Layer 10 of a small transformer language model trained on English Wikipedia (15 layers, counted from 0, width 64).
A neuron's activation on a vector x is squared ReLU(weights . x), where the dot is the dot product.

Input weights of the MLP neurons that the questions are about. A number n stands for (n - 500) times 0.0013.
n12: 684 530 422 422 474 240 483 355 579 518 581 661 620 512 354 432 658 510 491 240 455 467 418 326 366 433 617 288 303 382 435 517 544 416 506 581 438 498 818 365 814 597 364 287 681 808 415 590 520 500 719 577 448 389 579 708 391 295 711 606 371 676 264 506
n97: 700 587 373 408 374 531 369 396 494 362 332 452 538 499 632 395 631 516 426 581 647 530 576 723 456 588 441 627 451 390 464 586 321 542 303 486 458 698 412 438 512 450 275 562 186 483 378 379 537 595 576 435 483 450 402 378 535 606 500 305 586 516 345 623
n109: 420 606 476 428 278 243 499 489 590 562 428 479 442 565 707 551 496 428 518 549 477 654 438 560 433 451 526 595 710 296 377 362 448 616 589 254 332 451 551 494 428 543 567 574 552 579 439 632 507 542 482 618 608 643 442 337 248 590 614 471 721 202 260 410
n110: 403 569 558 614 597 413 535 461 534 614 409 625 432 610 507 503 557 519 304 454 319 530 636 608 491 563 547 549 601 624 639 583 509 666 598 317 659 546 501 375 453 494 307 315 367 285 319 269 578 404 643 497 595 488 565 513 352 445 566 592 538 403 459 435
n116: 594 715 557 380 400 215 196 590 460 482 168 446 416 781 451 683 660 198 273 503 591 689 452 840 149 254 338 412 550 408 650 480 587 392 732 469 545 611 656 612 499 620 667 563 675 667 483 425 610 264 350 132 618 174 671 464 423 602 532 586 228 715 313 266
n155: 638 566 398 530 415 409 345 368 392 542 476 302 573 660 612 619 648 474 582 553 500 571 437 450 477 353 393 648 317 406 672 178 412 435 310 690 530 659 318 487 564 368 531 531 444 564 322 650 642 683 654 368 520 507 543 404 320 419 343 352 526 285 504 612
n169: 484 582 714 579 466 449 402 627 606 495 384 704 269 671 365 652 414 80 451 459 317 622 585 538 579 552 345 563 729 663 535 502 602 414 795 484 617 459 626 693 403 491 579 287 496 414 616 511 804 352 683 121 641 470 527 494 653 495 539 288 595 466 562 208
n171: 484 627 520 401 184 376 350 501 488 355 468 657 370 518 522 704 380 399 569 747 426 564 735 552 499 345 453 609 487 632 590 621 422 731 480 672 698 444 385 535 459 399 564 590 331 441 336 414 407 505 473 464 497 436 474 471 437 462 385 507 520 294 542 378
n196: 398 567 430 579 332 428 674 562 679 300 713 533 567 494 627 423 437 483 657 379 293 464 492 502 327 379 418 318 452 689 590 581 326 438 895 237 582 552 654 255 414 412 614 538 480 623 561 382 264 535 633 560 687 302 801 819 815 456 537 398 553 495 528 413
n199: 630 583 259 633 550 256 663 616 731 312 510 599 423 404 564 435 460 667 623 600 737 470 643 605 660 566 602 559 365 415 373 481 652 714 849 530 751 456 400 506 517 790 349 387 123 380 399 425 635 629 524 694 317 485 678 557 462 378 660 562 479 411 486 300
n206: 498 654 585 684 316 366 655 405 522 546 298 540 520 748 431 566 572 590 297 521 390 766 795 527 780 385 435 491 517 652 186 295 595 487 679 222 427 470 526 280 529 541 656 430 267 366 484 587 859 576 414 509 273 541 329 504 686 640 632 491 323 312 514 431
n211: 563 756 506 577 352 525 614 611 782 197 574 499 584 505 565 493 673 469 708 692 180 598 663 621 387 565 398 375 194 659 333 397 609 719 617 633 440 745 566 286 518 379 516 457 392 431 650 460 327 540 457 979 366 210 412 346 612 682 674 355 790 716 658 374
n214: 340 626 855 617 649 393 651 547 613 239 662 520 363 479 352 531 384 425 195 379 573 380 551 527 532 581 528 455 441 502 672 294 543 358 438 349 718 487 256 566 305 462 575 314 466 416 338 548 676 448 357 613 319 462 574 663 668 511 591 466 549 360 394 492
n216: 530 782 365 562 472 305 561 484 498 684 499 598 756 533 266 614 575 334 627 363 460 596 444 738 639 341 517 480 630 742 564 690 614 730 775 336 410 725 354 505 703 832 342 538 531 554 506 730 331 565 294 234 306 244 598 315 673 664 531 472 471 530 677 436
n233: 526 568 424 706 615 747 493 663 662 503 432 467 394 508 703 217 654 368 420 513 384 783 640 372 481 429 423 499 524 439 621 478 386 536 535 392 695 816 541 483 425 650 457 760 430 277 593 803 680 640 551 770 523 429 521 390 826 446 482 232 525 659 641 249

Each question shows a token from some text and the vector x that enters the MLP there. A number n stands for (n - 500) times 0.0096.

"ing": 406 335 317 446 451 384 602 283 393 525 509 479 450 539 443 609 421 537 498 520 525 555 637 491 455 618 580 443 604 524 426 542 654 634 431 523 654 593 656 542 536 333 500 494 552 357 571 538 549 694 269 458 515 737 386 508 527 503 546 707 636 670 608 408
Which of these neurons fires most? n206

" |": 371 291 514 446 644 606 550 413 488 412 517 329 406 423 384 510 487 520 481 442 498 501 673 418 377 620 630 461 542 565 508 604 554 401 637 508 622 603 622 511 542 282 554 499 584 353 666 636 581 641 369 393 409 752 528 528 587 507 333 668 582 585 542 603
Which of these neurons fires most? n214

" near": 359 329 395 425 486 383 582 399 545 524 553 459 581 405 482 539 389 596 436 409 613 471 673 552 418 509 685 413 627 505 366 580 692 596 364 419 601 455 543 479 496 332 463 366 570 285 645 670 444 677 471 416 480 776 472 499 403 480 556 654 460 557 485 409
The two highest activations, in order: n199, n109

" located": 398 278 354 363 406 446 613 386 349 486 522 506 426 434 502 536 318 631 530 513 579 489 655 481 435 431 574 451 612 503 400 531 674 597 478 471 615 479 651 618 413 391 375 517 554 357 656 520 616 587 335 379 511 709 515 565 555 502 664 707 553 540 663 397
The three highest activations, in order: n199, n206, n171

"s": 437 480 354 399 467 388 548 247 364 639 565 337 514 560 406 612 441 540 486 469 573 608 650 461 401 557 582 476 590 476 482 449 675 519 568 611 708 612 532 569 514 297 589 512 590 409 604 421 589 637 426 344 576 597 435 519 397 441 503 822 518 625 561 480
Which of these neurons fires most? n116

" on": 379 287 404 436 572 276 572 311 500 544 540 412 486 380 535 532 416 519 417 532 673 528 624 518 399 610 547 533 603 366 338 671 668 464 541 516 616 517 645 540 494 421 499 523 591 239 573 573 476 544 386 515 417 706 436 502 451 273 497 635 613 519 561 426
Which of these neurons fires most? n199

"\n\n": 436 421 386 345 434 481 519 221 510 533 491 468 519 540 382 599 319 595 545 477 527 606 546 466 436 496 630 393 531 472 468 674 558 678 515 552 626 435 646 459 597 437 420 460 592 398 627 592 634 641 255 440 398 692 440 605 437 576 639 553 690 496 652 401
Which neuron fires most, and how strongly? n216, at about 1.5

" 23": 358 419 469 418 469 523 479 500 481 545 473 403 569 368 449 483 507 610 501 441 514 491 587 361 437 480 696 353 636 554 517 635 697 443 466 528 739 645 679 474 564 492 528 454 638 429 768 557 418 484 434 269 362 666 620 593 582 527 448 664 692 469 556 514
Which of these neurons fires most? n216

"lo": 388 448 421 461 505 439 429 311 423 581 560 456 492 489 464 466 538 624 527 406 601 540 433 618 385 455 591 440 598 553 446 428 538 595 354 651 832 559 490 687 320 372 573 436 583 342 522 508 559 615 622 361 349 784 607 506 500 493 385 512 655 545 446 495
Which of these neurons fires most? n155

"ic": 511 480 458 461 498 503 595 386 352 550 495 472 385 435 387 340 466 567 512 404 432 529 720 369 423 625 734 327 650 442 614 487 653 558 503 528 721 566 630 512 354 347 553 630 542 309 488 355 521 607 450 538 481 682 643 610 569 408 517 599 620 620 517 509
Which of these neurons fires most? n110

"sq": 367 310 361 392 405 472 464 430 364 683 456 481 443 494 497 420 386 650 354 465 562 499 596 580 431 647 589 517 501 580 409 568 738 531 427 554 633 614 723 562 326 293 501 552 652 388 511 398 423 463 326 340 506 568 581 576 497 644 491 571 549 590 407 525
Which of these neurons fires most? n116

" 8": 436 446 364 487 572 569 571 382 471 588 560 454 498 426 590 387 400 584 533 398 487 534 603 419 424 656 646 433 681 552 472 637 598 493 438 622 645 606 634 536 449 328 609 449 696 464 765 495 453 502 434 334 408 492 750 584 570 563 470 628 626 721 541 508
Which of these neurons fires most? n196

"b": 440 433 454 354 474 500 486 219 341 542 443 433 630 550 430 519 482 620 532 474 513 527 524 501 330 457 634 595 503 473 485 456 610 607 337 593 832 627 648 581 465 369 485 519 483 416 626 452 534 590 351 476 363 651 538 491 510 615 341 578 725 618 443 494
The three highest activations, in order: n155, n97, n171

" ra": 272 449 407 454 493 615 534 364 472 656 406 406 450 454 389 468 459 693 470 455 455 490 498 483 400 476 597 483 682 580 506 686 665 578 517 679 688 521 671 648 486 378 453 490 599 308 625 395 603 552 520 476 418 713 498 678 389 512 481 636 586 578 413 544
Which neuron fires most, and how strongly? n110, at about 2.9

"red": 472 428 423 488 514 581 494 358 364 586 438 310 553 560 545 401 540 473 425 437 551 430 606 641 339 532 552 423 618 619 471 462 680 565 327 511 852 719 509 493 395 356 547 490 520 283 504 412 458 623 390 356 450 673 389 502 519 538 464 537 599 618 487 557
The two highest activations, in order: n97, n110

" founded": 411 285 382 420 417 400 565 373 391 410 516 496 420 393 497 576 308 568 597 528 631 497 623 397 461 533 590 403 648 499 364 561 655 522 455 482 622 506 625 626 387 346 449 434 560 396 635 543 517 513 443 383 518 769 508 489 632 490 689 734 609 510 590 397
The two highest activations, in order: n199, n169

" were": 412 248 526 337 375 477 505 340 480 546 481 421 418 464 397 475 406 688 507 484 496 513 668 422 398 622 613 385 698 479 438 455 525 583 602 433 467 503 692 595 551 410 456 655 539 338 596 522 533 559 342 457 520 750 361 544 507 578 573 682 487 540 677 618
The two highest activations, in order: n206, n109

"\n": 400 455 370 307 448 581 505 177 546 486 443 538 443 445 421 543 297 636 568 439 535 630 561 479 441 552 618 313 543 477 540 681 553 628 536 529 625 465 666 424 557 478 436 572 653 399 630 570 610 662 318 421 425 673 494 566 484 519 552 538 671 507 624 435
Which of these neurons fires most? n216

".": 617 367 506 318 552 521 509 387 451 587 558 388 536 511 352 444 499 562 468 310 500 462 489 596 360 560 776 328 663 572 554 521 523 535 373 580 803 518 505 417 492 322 577 423 485 353 596 530 484 511 318 384 384 653 491 484 531 583 382 384 530 340 490 467
Which neuron fires most, and how strongly? n214, at about 1.9